Layer 3 of a small transformer language model trained on English Wikipedia (8 layers, counted from 0, width 128).
A neuron adds its activation times its output weights to the MLP's output. To switch it off is to set its activation to zero at one token and run the rest of the model.

Output weights of the MLP neurons that the questions are about. A number n stands for (n - 500) times 0.00061.
n4: 352,529,577,723,410,302,481,369,692,620,477,524,457,413,520,504,369,574,539,629,633,297,401,443,632,382,441,433,347,463,246,518,496,554,403,430,306,651,466,318,580,652,362,733,722,448,704,594,387,654,453,341,550,466,626,659,451,630,550,579,427,469,477,548,363,140,336,663,127,392,461,725,650,380,607,476,400,430,551,504,651,479,268,660,577,532,564,624,414,593,535,412,382,582,463,710,630,360,748,212,600,496,424,492,557,642,488,537,488,571,472,552,563,647,516,744,377,607,650,418,543,422,300,631,600,313,568,237
n40: 387,491,554,574,631,399,437,545,669,554,411,551,546,562,531,297,485,549,422,599,616,636,577,591,401,538,407,425,625,283,460,353,480,493,308,288,423,319,454,452,612,634,352,538,554,482,592,610,481,655,349,599,418,639,299,581,321,431,384,450,619,577,577,676,481,468,434,503,511,434,474,662,544,475,487,632,515,621,417,500,544,386,326,521,451,598,398,382,557,321,422,304,550,409,662,606,565,612,459,556,414,563,327,481,442,417,522,507,365,575,380,612,485,426,453,469,809,770,533,654,564,577,584,598,472,430,412,579
n41: 409,579,560,516,587,562,475,626,509,570,535,593,508,538,540,542,539,398,667,505,508,426,523,364,340,464,467,539,605,529,553,520,508,551,335,452,482,383,336,466,633,429,437,331,467,407,752,561,549,441,510,530,360,436,483,511,466,519,608,636,447,408,594,506,513,471,341,458,444,487,574,631,498,619,557,565,406,508,412,415,551,311,546,582,430,505,536,509,483,487,354,430,455,452,462,416,636,509,526,449,512,604,659,495,371,496,420,591,533,557,615,543,496,552,463,542,452,305,433,475,581,347,411,704,465,517,350,387
n47: 453,544,497,529,178,397,598,513,491,680,641,412,560,486,502,494,389,490,569,434,314,526,609,443,510,801,383,438,395,523,429,795,553,460,595,527,416,362,399,466,336,527,423,450,520,438,467,519,601,486,340,511,486,510,370,623,497,446,587,403,461,578,510,549,667,550,299,450,668,490,493,610,587,719,480,440,645,598,295,500,664,482,334,361,28,285,374,378,511,655,644,787,394,461,523,479,589,412,513,588,575,590,313,474,573,547,437,496,599,561,808,508,527,401,599,606,614,550,370,564,358,418,579,390,413,552,431,535
n121: 450,485,547,453,640,384,246,609,472,487,437,607,503,452,395,421,378,560,644,549,474,284,729,566,437,514,350,420,526,385,509,794,683,301,520,507,535,387,580,489,539,617,571,531,573,594,392,374,469,538,538,510,510,491,469,549,415,422,449,453,438,385,497,464,585,454,298,518,441,450,627,445,603,594,471,451,482,506,408,388,752,405,487,165,399,445,701,394,545,544,553,542,431,264,502,362,409,368,576,409,732,357,623,485,686,497,693,630,510,617,644,500,546,574,503,726,546,537,473,604,476,574,287,568,562,497,581,665
n148: 500,453,475,560,437,555,486,567,480,352,613,485,283,465,489,482,489,446,509,456,429,472,670,506,392,463,648,500,538,451,462,552,431,497,656,414,426,573,387,531,532,432,653,511,409,593,588,542,459,635,437,430,230,453,525,779,439,405,387,511,485,470,651,382,530,506,441,466,619,503,491,477,624,438,495,706,576,426,559,477,455,485,539,429,757,371,366,455,513,563,613,517,455,638,568,470,698,580,757,347,636,391,525,485,629,498,340,365,595,412,529,445,544,624,646,478,327,527,430,523,301,589,325,497,638,394,491,535
n218: 635,490,423,537,613,198,401,500,589,545,384,541,394,525,611,431,473,333,302,650,540,273,520,556,603,131,508,522,643,452,452,492,392,557,529,381,415,473,742,488,325,680,290,351,557,432,349,539,558,468,571,367,523,534,361,702,661,519,561,434,584,594,660,597,619,723,735,474,539,430,443,417,434,504,603,668,321,433,408,353,686,446,598,649,527,525,647,491,273,606,336,399,500,753,444,474,449,348,662,543,409,389,711,557,576,543,423,507,550,522,507,321,463,555,659,538,735,351,460,535,610,466,568,349,364,546,500,375
n282: 498,458,473,388,464,483,654,541,471,353,543,495,341,514,495,515,542,581,660,643,360,468,541,543,324,697,556,492,595,716,534,581,383,520,559,497,551,549,366,428,645,332,626,572,617,484,497,598,424,681,394,465,457,345,492,483,471,512,567,432,461,563,443,488,502,518,491,624,279,658,648,580,412,465,573,536,469,408,471,571,588,562,477,286,506,667,607,500,467,505,490,392,551,483,500,548,432,402,569,587,402,351,559,509,390,495,377,325,678,372,574,536,546,447,591,457,347,394,500,560,434,456,437,401,412,619,575,402
n311: 465,480,565,456,393,502,537,550,546,456,403,620,466,556,475,388,483,666,540,559,379,526,429,502,544,493,426,432,379,540,390,596,398,446,468,438,608,529,573,415,559,491,457,571,420,566,453,490,468,652,524,457,561,558,524,496,555,545,545,457,489,504,527,380,379,485,432,488,473,596,556,482,524,518,496,493,443,348,373,500,604,541,556,479,575,554,657,539,554,392,514,561,385,479,480,399,561,430,553,417,459,467,423,531,530,508,402,509,571,496,534,590,596,380,537,509,448,572,577,542,424,530,498,320,581,594,493,662
n326: 654,291,333,705,492,539,315,576,479,492,528,518,412,415,528,590,515,554,503,460,511,319,512,589,469,572,616,542,650,566,473,679,567,454,516,356,589,440,506,457,542,467,407,548,569,357,295,576,414,554,567,412,443,367,558,544,532,456,426,573,537,421,395,449,508,650,503,514,385,465,518,487,445,599,494,540,266,487,625,544,487,613,440,459,492,432,472,462,624,571,500,427,687,500,572,635,497,503,597,480,494,553,553,446,436,400,442,403,477,502,508,441,560,651,407,578,480,406,531,467,424,490,469,516,644,567,422,478
n346: 535,573,528,647,491,566,553,640,449,551,365,340,419,543,531,492,688,599,557,497,383,482,474,494,475,494,528,468,418,269,527,636,422,609,653,643,619,540,547,467,369,599,418,581,531,375,458,458,593,566,472,479,566,432,447,544,407,412,518,510,441,570,500,468,405,350,429,468,534,422,489,463,492,638,441,480,397,514,586,302,714,537,636,353,425,596,298,448,563,545,547,607,725,604,547,474,310,318,518,306,530,722,580,456,410,576,480,419,469,485,497,546,527,338,500,522,494,521,460,466,334,648,514,414,536,373,688,457
n371: 475,530,415,655,393,438,486,473,481,534,670,410,607,496,463,296,490,560,500,452,493,344,298,568,747,357,79,540,563,346,682,590,391,481,607,681,275,446,484,566,537,728,527,468,464,534,401,639,604,540,683,423,534,762,609,370,566,477,611,520,567,411,439,549,460,798,569,702,504,327,543,438,359,664,470,522,527,511,395,424,631,481,382,515,202,632,465,563,599,628,560,533,392,481,544,607,213,444,436,317,521,669,554,448,524,429,377,421,424,607,652,572,509,410,664,542,613,485,480,475,456,399,619,245,599,816,390,326
n393: 477,551,297,465,854,526,437,406,400,571,470,453,479,575,510,531,349,520,462,504,612,346,573,547,213,706,395,470,550,600,343,359,308,476,284,374,697,627,730,453,546,396,552,387,437,496,603,538,442,451,335,500,607,500,489,520,550,540,564,576,844,391,604,565,497,202,747,593,332,618,523,508,529,597,562,473,304,567,544,345,539,407,663,593,553,565,524,336,298,567,371,481,368,837,653,608,339,529,628,494,478,493,561,431,75,794,566,590,477,463,459,517,467,583,375,544,575,473,335,351,595,524,417,337,673,667,313,390
n412: 377,503,613,544,416,678,424,491,469,260,658,503,328,523,602,479,429,539,513,211,553,472,529,607,554,414,414,513,273,558,473,712,547,537,507,636,268,512,619,550,608,583,551,434,618,552,442,370,343,606,605,695,354,574,647,488,718,404,623,509,530,619,411,493,393,453,387,441,647,513,538,487,676,456,335,375,427,424,666,403,577,414,422,524,297,520,566,573,648,589,463,484,254,453,393,470,386,210,662,320,556,484,573,507,683,492,497,601,452,537,490,403,541,614,553,547,475,560,557,522,518,472,532,490,566,684,643,482
n434: 510,326,471,546,552,585,655,469,585,435,435,643,616,246,453,467,759,312,526,605,402,610,538,458,377,378,508,681,361,423,549,604,435,465,523,679,782,418,604,530,575,478,562,550,482,591,597,476,619,551,587,321,527,321,471,500,388,504,461,436,519,423,594,461,541,676,198,594,348,511,635,518,543,558,397,481,562,428,244,595,458,277,438,245,739,381,492,615,753,547,355,496,511,641,522,376,630,488,325,333,868,375,441,565,492,547,489,511,427,684,419,549,675,489,667,272,406,427,285,471,375,588,372,592,736,599,400,355
n454: 458,430,519,510,398,403,414,583,680,507,753,497,507,403,531,515,405,524,358,477,520,552,372,550,675,510,466,506,477,534,540,763,715,296,292,443,662,298,518,638,546,510,600,441,430,503,500,467,386,474,391,387,235,512,672,436,559,493,534,612,652,412,535,527,495,637,405,660,416,459,522,345,535,621,532,602,585,535,351,613,560,638,694,590,223,543,577,463,645,576,508,533,324,513,511,374,458,313,557,497,381,547,656,562,395,445,491,382,635,558,161,602,449,410,530,397,583,362,566,350,493,464,622,451,585,528,438,388

Each question names a token from some text and the token that comes next. It shows the activations a of the neurons there, in the order above. A number n stands for (n - 500) times 0.0033.

Then comes g, the gradient of the next token's log-probability with respect to the MLP's output, scaled to length 1. A neuron's effect is roughly proportional to its activation times (output weights . g). A number n stands for (n - 500) times 0.00081.

"a ", then "more "
a: 500,500,500,500,641,500,500,500,500,500,665,844,500,500,500,640
g: 302,496,589,282,461,431,409,485,316,558,459,485,461,488,484,434,260,501,460,825,276,352,537,632,647,518,446,343,526,222,391,649,597,673,474,376,462,517,602,398,401,668,575,517,434,529,489,501,480,433,455,464,547,614,516,605,615,536,345,534,401,528,617,611,460,470,557,691,349,526,637,284,462,457,657,567,637,836,595,572,623,410,454,447,380,624,351,607,800,521,523,262,433,523,516,477,395,431,457,446,584,486,559,447,585,413,586,504,561,393,562,498,451,526,426,600,433,577,518,661,552,591,388,486,494,439,536,464
Which two neurons, each switched off alone, lower its probability most, in order? n371, n121

"c", then "o "
a: 500,500,500,500,500,500,500,500,565,500,500,500,500,849,500,500
g: 472,387,508,553,591,492,533,410,189,426,409,403,609,599,541,337,180,319,518,664,411,482,624,534,288,443,558,585,494,537,404,209,599,500,404,760,561,406,645,466,357,498,573,643,606,531,562,675,460,551,602,524,368,558,509,495,528,583,694,420,636,468,539,343,465,548,418,479,473,442,525,329,311,536,661,347,537,791,493,429,372,655,508,431,619,592,451,588,463,309,523,528,478,718,558,381,652,510,580,462,428,402,501,386,505,535,563,680,564,401,438,693,430,623,508,535,550,439,550,484,494,538,335,514,414,478,493,588
Which neuron, switched off, raises the next token's probability most? n412

"os", then "ity "
a: 500,500,500,500,500,500,500,500,622,500,500,500,500,662,500,500
g: 546,489,573,302,540,758,578,586,385,548,516,331,331,546,343,387,844,480,526,570,351,433,507,479,425,446,360,521,410,504,447,387,483,446,584,306,405,420,252,288,663,516,658,485,558,411,510,544,527,603,530,730,510,495,420,688,617,434,574,407,518,554,482,426,486,506,635,510,649,600,493,647,570,585,528,359,507,519,464,594,693,380,464,567,420,717,457,496,476,604,372,469,372,525,468,380,480,446,514,623,723,587,419,572,591,593,552,460,663,488,509,547,558,493,382,454,454,457,519,638,469,637,449,433,111,318,478,381
Switching off which neuron hurts the next token most? n412

"ed", then "h"
a: 630,594,500,500,500,500,701,500,500,500,500,500,500,500,500,500
g: 554,518,352,554,555,286,595,585,442,655,423,561,481,511,408,399,490,573,493,482,572,352,540,474,610,341,518,365,667,506,383,481,609,544,425,559,397,552,599,464,484,543,518,411,574,482,356,430,664,376,657,554,465,500,459,667,724,710,362,514,293,386,299,501,447,522,610,389,461,455,404,470,902,787,546,406,588,463,560,358,346,468,601,507,301,452,669,633,610,525,649,552,675,357,523,489,623,630,538,405,489,429,393,369,259,414,454,665,436,447,507,467,543,521,512,446,326,686,429,487,403,441,499,446,461,572,519,648
Switching off which neuron hurts the next token most? n218

"| ", then "199"
a: 500,500,500,500,500,500,500,500,500,717,500,500,500,500,609,854
g: 759,475,579,440,352,411,600,228,617,530,760,351,397,492,733,381,479,523,563,521,623,576,444,500,490,373,466,633,486,486,452,657,475,623,434,665,562,512,597,389,488,798,671,387,436,501,575,385,585,586,550,374,469,537,517,488,406,429,441,479,387,385,381,569,307,433,340,502,545,433,642,286,716,404,495,440,669,574,332,541,645,494,643,501,482,373,522,454,391,586,443,626,416,464,572,435,448,399,400,531,462,407,643,532,593,574,485,542,522,596,410,526,585,616,386,606,266,728,442,483,577,337,501,517,627,422,323,353
Switching off which neuron hurts the next token most? n454

"| ", then "12 "
a: 500,529,500,500,500,500,500,500,500,710,500,500,500,500,816,941
g: 540,432,591,438,312,363,458,249,519,380,441,453,456,319,521,583,609,505,643,356,632,603,450,425,721,323,432,529,505,455,352,556,657,649,576,600,668,783,447,556,522,555,273,669,565,434,664,632,598,498,550,481,605,572,643,335,618,430,608,488,526,523,501,432,298,480,256,541,353,664,499,425,488,356,418,359,598,561,579,784,423,529,521,477,411,525,531,467,580,439,606,461,426,452,328,216,399,532,420,558,514,436,426,430,562,486,570,404,377,536,560,655,475,572,492,679,605,592,628,409,361,523,601,377,427,516,479,537
Which two neurons, each switched off alone, lower its probability most, in order? n454, n434

"ag", then "ar"
a: 788,500,528,500,500,500,616,500,645,500,500,500,500,598,500,500
g: 468,632,534,601,485,424,365,522,546,577,655,461,466,430,593,496,222,454,520,617,530,469,453,403,457,689,440,491,537,505,509,722,338,321,265,540,460,488,491,406,718,649,457,419,392,610,535,527,729,542,478,407,396,719,450,583,507,229,721,705,390,540,507,458,556,415,411,457,449,473,473,628,516,457,418,414,413,523,592,462,610,526,308,360,613,356,666,451,288,491,447,690,514,442,331,337,613,597,625,484,576,486,412,491,727,555,536,396,392,574,465,521,413,565,418,475,662,771,414,376,401,536,551,573,415,606,429,604
Switching off which neuron hurts the next token most? n4

"ber", then "to "
a: 500,551,500,500,500,500,500,500,500,500,500,500,500,500,686,500
g: 389,619,614,511,523,569,501,575,378,495,534,451,426,530,450,518,556,421,485,639,299,459,508,457,245,371,656,370,422,332,438,557,696,764,579,553,610,354,357,419,674,414,784,480,428,511,369,628,409,365,532,413,450,429,513,366,392,476,625,459,468,498,507,485,395,388,448,596,503,784,526,594,542,594,554,449,676,396,539,421,523,600,418,502,835,482,579,424,548,352,445,604,665,419,557,376,414,334,492,502,261,625,459,421,533,522,438,509,586,477,601,522,522,692,516,717,404,558,419,713,645,410,368,466,467,524,359,486
Switching off which neuron hurts the next token most? n434

"\" ", then "rem"
a: 500,500,500,500,500,855,500,500,553,589,500,500,500,500,500,500
g: 355,524,452,536,409,694,478,324,498,513,738,605,545,501,521,359,369,401,566,581,659,467,483,302,307,552,614,359,489,439,528,703,521,701,461,388,446,614,356,377,422,249,671,338,507,438,571,383,412,567,385,551,637,569,401,626,620,494,579,510,583,636,531,359,455,490,380,500,426,452,503,482,606,627,419,360,635,387,613,406,576,504,566,502,505,504,635,568,624,559,418,487,199,416,490,487,545,495,483,511,381,522,379,498,677,416,356,630,672,525,671,504,679,590,540,704,399,505,360,657,475,484,486,391,673,297,343,596
Switching off which neuron hurts the next token most? n148

"an ", then "| "
a: 500,500,500,609,500,548,500,500,500,500,739,500,570,500,500,500
g: 396,565,594,657,493,275,449,584,474,512,361,435,472,431,491,532,630,416,362,533,482,461,579,513,455,365,514,537,536,473,348,706,502,693,384,599,513,425,235,625,426,489,483,331,341,661,516,301,449,631,491,741,457,550,557,547,482,572,479,457,287,706,473,465,492,347,371,300,525,432,596,478,340,494,452,361,420,446,479,504,502,458,554,392,471,647,472,561,678,524,486,519,508,378,570,416,355,269,569,686,471,650,554,424,543,358,573,724,691,601,639,575,459,401,471,577,530,681,475,536,844,616,451,602,461,456,654,433
Switching off which neuron hurts the next token most? n346

"| ", then "F"
a: 500,528,500,500,500,500,500,500,500,732,500,500,500,500,647,956
g: 499,513,216,524,769,507,457,640,478,330,427,512,483,410,443,447,416,480,365,419,324,562,523,506,548,539,519,468,607,428,469,349,471,452,721,382,457,516,305,816,488,429,516,481,500,441,417,634,281,446,368,434,339,450,344,434,541,558,516,445,461,568,614,455,622,643,582,666,628,429,550,367,547,334,552,542,558,401,508,357,385,592,449,630,604,533,553,659,648,485,512,387,587,521,715,583,500,561,604,447,658,464,552,407,561,266,519,558,487,363,693,509,336,386,579,409,533,580,326,344,506,685,653,441,562,577,743,606
Switching off which neuron hurts the next token most? n326

"a ", then "g"
a: 500,500,500,500,737,500,500,500,500,500,753,959,500,500,500,659
g: 445,440,427,310,620,400,445,427,545,547,365,593,628,544,496,241,561,388,351,447,505,523,498,541,387,479,553,520,517,387,347,762,612,608,453,540,301,517,222,626,580,621,472,459,383,771,496,723,496,473,367,442,504,595,607,444,479,551,421,601,485,603,344,683,504,588,563,517,499,516,531,456,634,469,512,467,515,526,507,598,395,447,633,346,488,495,634,456,312,467,422,549,442,381,654,352,484,688,444,300,408,713,367,525,479,604,395,605,561,505,297,663,649,450,581,435,518,431,571,667,470,554,769,429,442,576,267,564
Which two neurons, each switched off alone, lower its probability most, in order? n371, n454

". ", then "3"
a: 500,500,500,652,500,500,500,665,500,500,500,500,500,500,500,500
g: 420,621,426,580,403,359,463,363,422,499,490,428,618,586,512,568,345,518,575,389,435,522,424,620,582,475,653,542,319,476,487,586,652,600,202,586,286,306,382,376,522,644,474,613,546,534,482,523,498,562,336,446,508,470,661,515,477,618,512,534,381,580,671,502,638,447,546,517,481,668,776,454,552,378,414,540,220,358,537,492,282,481,530,313,395,233,410,208,556,503,535,751,483,617,424,569,441,553,581,430,558,554,567,645,564,594,510,667,558,380,623,355,504,446,494,619,470,569,490,560,501,406,582,685,509,557,617,399
Switching off which neuron hurts the next token most? n47

"H", then "amil"
a: 500,558,500,500,557,500,500,837,500,500,500,500,500,500,500,500
g: 366,365,701,583,424,461,410,560,417,280,625,627,454,344,414,537,700,405,539,353,498,463,384,484,523,447,368,413,634,551,457,558,521,516,541,574,501,521,707,484,569,484,562,578,472,282,449,494,354,555,575,612,502,287,519,432,196,701,536,586,551,636,491,557,502,712,404,585,466,440,353,568,411,534,579,620,396,624,571,531,488,489,420,514,680,618,764,669,474,246,486,516,629,235,438,706,386,449,465,407,689,624,389,596,638,482,566,366,587,416,501,426,342,542,476,462,559,297,507,621,534,486,585,521,429,443,454,401
Switching off which neuron hurts the next token most? n282

"N", then "ame "
a: 500,500,738,500,696,500,500,500,500,500,565,500,500,500,500,500
g: 455,335,537,544,305,464,550,476,556,428,564,399,474,431,408,590,445,322,528,429,635,562,603,307,518,393,273,350,462,396,482,628,570,509,500,469,541,521,568,488,721,551,490,720,611,590,501,535,547,637,488,529,394,401,488,340,554,475,559,471,448,704,525,505,535,565,233,712,393,417,391,705,488,611,586,505,508,540,620,841,630,432,506,399,599,376,586,524,575,524,535,463,422,313,544,591,289,555,469,491,659,539,392,390,571,453,477,329,699,426,456,407,299,473,274,549,428,516,633,494,622,694,391,449,355,438,658,661
Switching off which neuron hurts the next token most? n121

"h", then "aving "
a: 500,500,500,500,602,500,500,579,509,500,500,500,500,500,500,500
g: 320,405,745,542,458,533,584,419,574,483,445,698,525,399,433,577,309,342,530,405,471,381,476,672,362,564,473,442,761,542,462,388,636,592,454,601,521,443,615,565,390,480,589,309,426,587,686,515,488,651,552,459,434,568,826,645,320,437,401,318,647,273,592,332,624,507,432,471,408,362,404,485,437,731,578,479,454,502,589,526,689,474,459,453,590,618,434,404,403,627,587,554,409,576,433,549,476,593,517,314,496,637,439,499,338,388,469,573,585,362,461,257,526,550,516,578,314,487,604,488,450,430,416,485,550,620,593,670
Switching off which neuron hurts the next token most? n121

",", then "8"
a: 500,500,514,500,500,500,500,500,635,706,500,500,500,500,500,500
g: 427,425,319,527,610,561,406,373,472,477,564,300,605,736,474,438,601,431,453,427,535,422,563,475,223,531,478,460,487,348,453,504,431,634,411,361,476,604,700,440,387,474,360,615,481,330,482,448,301,477,486,541,351,664,744,284,407,621,524,459,610,532,551,611,533,684,408,398,500,349,581,421,519,447,487,491,430,512,434,802,398,524,532,610,460,568,560,698,288,552,485,349,733,584,480,619,593,488,462,475,648,455,481,645,483,303,531,591,564,538,504,342,392,402,594,682,495,460,657,610,489,442,710,577,688,411,460,495
Switching off which neuron hurts the next token most? n326

"4", then "3 "
a: 500,500,550,500,626,500,500,500,728,500,500,500,500,500,500,500
g: 530,718,436,492,449,566,471,465,549,508,438,738,582,592,717,465,355,393,558,467,368,566,468,539,399,730,640,612,360,404,385,607,705,445,414,519,581,448,718,352,537,681,537,421,303,686,557,297,593,488,438,426,650,504,480,618,403,445,570,629,507,614,360,261,572,618,385,561,427,495,252,550,520,502,419,302,419,534,524,329,429,460,599,348,443,420,390,410,397,509,520,555,559,423,483,647,338,519,462,392,503,417,523,478,464,736,381,569,634,609,657,687,681,453,428,417,509,396,621,569,608,514,423,396,606,387,455,414
Switching off which neuron hurts the next token most? n121

"ian", then "a "
a: 500,500,617,500,500,500,500,500,500,500,500,500,581,500,611,500
g: 480,396,492,660,717,666,483,323,368,570,532,399,571,450,583,413,688,538,520,578,450,271,384,562,369,483,284,189,514,507,523,711,464,300,621,699,532,435,599,500,653,413,486,387,637,485,609,478,543,497,444,301,566,580,605,390,615,497,490,533,540,562,690,410,316,673,560,520,320,525,638,586,587,490,491,378,387,691,488,383,564,546,372,650,529,477,602,522,457,388,391,650,532,498,446,625,390,519,521,606,388,486,555,399,576,346,653,326,436,404,626,325,545,546,481,648,527,630,473,240,484,399,518,454,552,513,377,538
Switching off which neuron hurts the next token most? n393

"| ", then "Ch"
a: 500,599,500,500,500,500,500,500,500,701,500,500,500,500,500,698
g: 549,442,600,353,450,456,497,668,946,461,442,595,592,522,559,223,470,538,421,581,602,602,724,485,534,568,652,435,491,342,588,373,378,459,398,445,315,353,375,612,528,489,526,494,343,439,599,543,320,384,527,542,533,471,482,486,416,663,621,456,555,440,301,569,294,609,704,598,612,478,546,339,597,553,402,466,586,442,405,485,318,498,542,479,343,510,479,493,519,422,496,505,674,445,452,462,506,554,563,376,326,377,569,704,500,342,567,505,495,482,463,792,537,455,610,328,459,504,381,579,464,647,653,455,671,582,497,483
Switching off which neuron hurts the next token most? n454

"yl", then "er "
a: 500,500,630,500,500,500,597,574,500,500,500,500,500,500,500,500
g: 371,393,607,514,607,484,465,503,605,500,541,587,494,656,563,318,618,790,606,589,459,570,671,385,470,588,680,517,654,373,578,307,559,522,712,266,520,499,491,380,571,361,491,571,518,462,635,472,279,635,532,548,648,372,490,584,534,699,619,356,238,422,612,468,449,360,594,494,438,418,339,495,397,585,427,399,584,490,346,649,470,535,532,547,373,454,520,458,528,493,522,434,465,427,455,351,569,625,559,517,572,567,538,372,605,504,385,288,680,427,611,613,551,339,553,324,452,488,555,581,338,175,608,338,498,502,560,543
Switching off which neuron hurts the next token most? n282

"al", then "ex"
a: 500,500,503,500,500,500,555,500,500,500,500,500,641,500,500,500
g: 461,458,312,454,398,366,667,385,484,523,700,613,448,425,282,479,375,281,419,370,579,599,647,534,605,645,499,575,366,327,409,424,575,579,531,292,629,426,458,341,521,536,381,442,660,541,555,504,328,334,528,515,396,407,363,539,418,441,579,522,582,434,431,621,565,674,544,277,398,690,484,535,637,330,512,629,489,615,668,525,591,459,669,550,710,511,609,462,349,555,552,731,691,591,486,531,490,375,554,419,479,639,379,562,427,536,500,448,445,469,490,457,468,372,396,801,667,418,596,609,561,600,417,572,376,379,507,452
Switching off which neuron hurts the next token most? n393

"C", then "P"
a: 500,500,500,500,645,500,500,500,500,500,792,500,500,500,500,500
g: 482,475,541,476,574,397,472,728,518,640,743,507,498,482,452,281,573,341,386,497,671,598,589,304,306,417,565,433,651,678,479,455,358,573,588,439,451,596,714,534,332,493,449,553,766,499,495,419,402,508,533,440,535,646,398,421,581,671,490,363,528,371,663,387,594,523,555,470,524,554,435,456,305,392,393,579,675,483,367,452,450,579,582,537,433,570,245,497,433,768,514,416,493,289,567,615,468,425,423,560,479,390,597,269,505,518,477,414,635,563,511,515,568,501,618,368,702,379,513,302,325,531,505,615,678,526,448,518
Which neuron, switched off, raises the next token's probability most? n346

"| ", then "6"
a: 500,550,533,500,533,500,500,500,630,639,500,500,500,500,500,500
g: 550,557,452,555,685,576,471,315,603,466,487,278,530,458,426,551,626,764,512,427,462,303,542,583,503,485,501,592,562,518,592,570,400,471,426,404,268,356,366,478,555,364,488,490,720,391,498,467,341,426,628,482,406,573,528,451,548,501,382,379,282,427,647,546,315,473,603,678,530,504,699,86,459,495,642,552,592,435,657,514,362,551,290,535,590,546,531,560,480,531,602,598,763,523,510,563,474,529,565,400,509,453,570,560,535,552,480,547,524,619,231,433,394,418,459,470,422,350,528,656,441,516,575,696,533,706,466,429
Switching off which neuron hurts the next token most? n326

"| ", then "4"
a: 500,531,500,500,500,500,500,500,679,687,500,500,500,500,500,500
g: 476,749,430,553,593,458,345,489,580,356,478,442,511,512,556,577,582,783,576,463,464,52,291,510,594,432,573,485,435,465,570,444,515,491,497,398,394,399,376,538,474,526,575,456,660,599,422,605,477,508,568,455,510,432,511,343,493,434,426,412,504,539,537,645,521,419,526,580,572,482,608,248,584,501,675,587,490,473,599,524,308,656,393,405,355,470,653,462,324,550,538,524,712,620,479,550,308,526,606,604,671,618,458,506,603,562,589,530,616,505,334,559,503,565,431,415,346,187,459,767,485,400,489,615,353,576,450,436
Which neuron, switched off, raises the next token's probability most? n311

"| ", then "9 "
a: 500,570,500,500,500,500,500,500,680,734,500,500,500,500,500,500
g: 337,258,470,470,377,560,626,350,447,413,554,474,499,500,427,486,472,228,518,629,647,657,619,548,498,532,372,457,428,485,534,454,474,407,585,536,678,605,612,778,373,475,556,578,356,472,645,301,428,491,493,427,561,637,697,635,414,494,467,473,585,531,630,381,564,629,314,522,565,487,472,633,421,552,433,377,389,549,405,611,592,541,590,587,460,566,447,669,476,324,399,365,507,450,497,422,898,382,458,330,574,418,455,355,519,406,475,430,291,509,603,718,472,431,589,456,582,612,653,487,388,715,464,462,479,349,550,574
Which neuron, switched off, raises the next token's probability most? n326

"3", then "4 "
a: 500,500,680,500,500,500,500,500,550,544,500,500,500,500,500,500
g: 380,562,505,336,415,488,473,437,617,404,575,410,529,390,543,536,463,301,407,441,522,347,551,545,434,670,394,449,532,304,524,607,616,426,282,645,621,508,464,622,457,584,444,767,542,519,476,356,435,505,659,573,509,523,335,401,570,562,513,485,472,712,356,387,320,611,358,698,350,444,586,585,404,484,485,266,413,342,544,440,534,639,525,317,614,451,549,557,497,445,579,435,575,309,465,595,521,236,498,359,531,464,555,521,657,685,591,545,490,663,730,751,412,344,563,356,516,480,622,625,492,531,457,584,509,629,684,572
Which neuron, switched off, raises the next token's probability most? n41

"| ", then "6 "
a: 500,532,500,500,500,500,500,500,500,720,500,500,500,500,836,937
g: 440,576,577,453,332,464,483,223,671,438,535,505,563,354,459,496,618,379,602,509,678,520,631,598,663,274,302,502,374,540,551,658,597,495,417,564,579,727,517,510,518,492,242,474,634,346,618,661,552,428,535,537,671,625,715,470,608,508,593,408,342,452,549,382,293,532,340,555,338,728,546,564,522,313,314,400,672,508,577,704,472,493,436,460,395,640,489,392,428,485,564,449,409,346,446,275,402,557,384,528,371,487,491,428,538,483,432,477,442,509,514,665,404,487,495,730,535,520,658,574,441,510,605,562,458,488,421,588
Which neuron, switched off, raises the next token's probability most? n326

"; ", then "I"
a: 500,513,500,615,500,500,500,500,500,500,500,500,785,500,662,500
g: 444,404,466,402,445,553,698,541,494,420,453,290,433,491,611,493,670,586,524,438,637,502,243,450,447,518,429,543,634,409,563,473,333,464,537,466,287,590,669,386,479,656,664,481,675,405,303,439,541,508,432,515,303,617,694,365,423,591,429,462,475,563,457,531,442,530,396,518,406,590,390,754,184,495,533,527,389,534,606,600,457,405,590,320,645,526,532,413,617,668,549,729,554,411,568,584,407,431,546,624,470,493,443,689,422,392,600,520,506,622,539,495,422,414,692,437,439,591,526,636,743,516,511,529,297,319,499,327
Which neuron, switched off, raises the next token's probability most? n393

"k", then "ar "
a: 980,500,500,500,500,500,500,500,529,500,500,500,500,534,500,500
g: 555,559,590,314,448,283,398,475,560,546,563,571,584,383,762,402,465,507,660,537,578,586,469,471,442,490,497,476,442,386,418,574,400,478,451,566,675,461,576,403,629,700,360,502,292,477,548,668,586,468,586,461,510,562,680,623,341,472,776,568,453,472,471,455,380,464,454,400,310,539,559,651,604,725,415,252,422,467,517,185,507,482,332,367,551,523,496,666,478,664,409,636,484,449,362,461,586,547,353,462,542,547,394,477,647,668,535,342,558,825,478,585,537,429,375,410,559,541,511,393,497,393,363,547,408,602,558,458
Switching off which neuron hurts the next token most? n4

"| ", then "Party "
a: 500,581,500,500,500,500,500,500,500,766,500,500,500,500,819,932
g: 156,649,481,527,470,528,589,619,578,629,586,417,432,625,314,539,692,390,515,358,606,407,509,543,391,536,393,696,343,659,470,549,366,556,668,647,532,590,559,416,590,389,414,706,622,514,494,528,478,558,688,493,415,584,511,481,510,524,505,405,502,533,461,623,758,365,424,558,647,377,561,569,500,311,323,382,410,549,480,512,510,304,305,580,555,432,486,538,591,589,334,544,544,543,295,383,444,470,447,564,573,573,472,675,609,308,438,560,691,475,519,494,511,211,431,529,345,520,332,618,577,641,466,458,537,347,456,391
Which neuron, switched off, raises the next token's probability most? n454

"0", then "s "
a: 500,694,500,500,500,500,500,500,500,500,500,500,500,517,500,500
g: 524,466,534,606,368,483,618,648,584,389,494,526,636,433,668,452,460,536,518,543,455,758,626,626,539,587,472,569,551,473,453,374,403,604,531,591,472,847,279,617,432,465,648,324,535,359,653,313,345,670,467,470,389,584,305,388,732,534,379,449,367,691,585,612,448,579,456,536,359,495,570,501,342,395,410,552,644,608,506,354,378,166,410,445,617,438,239,468,491,371,595,443,505,598,545,568,547,464,613,586,506,396,396,558,516,400,511,551,307,506,484,572,430,537,423,339,482,483,485,411,597,562,482,605,555,541,446,668
Switching off which neuron hurts the next token most? n40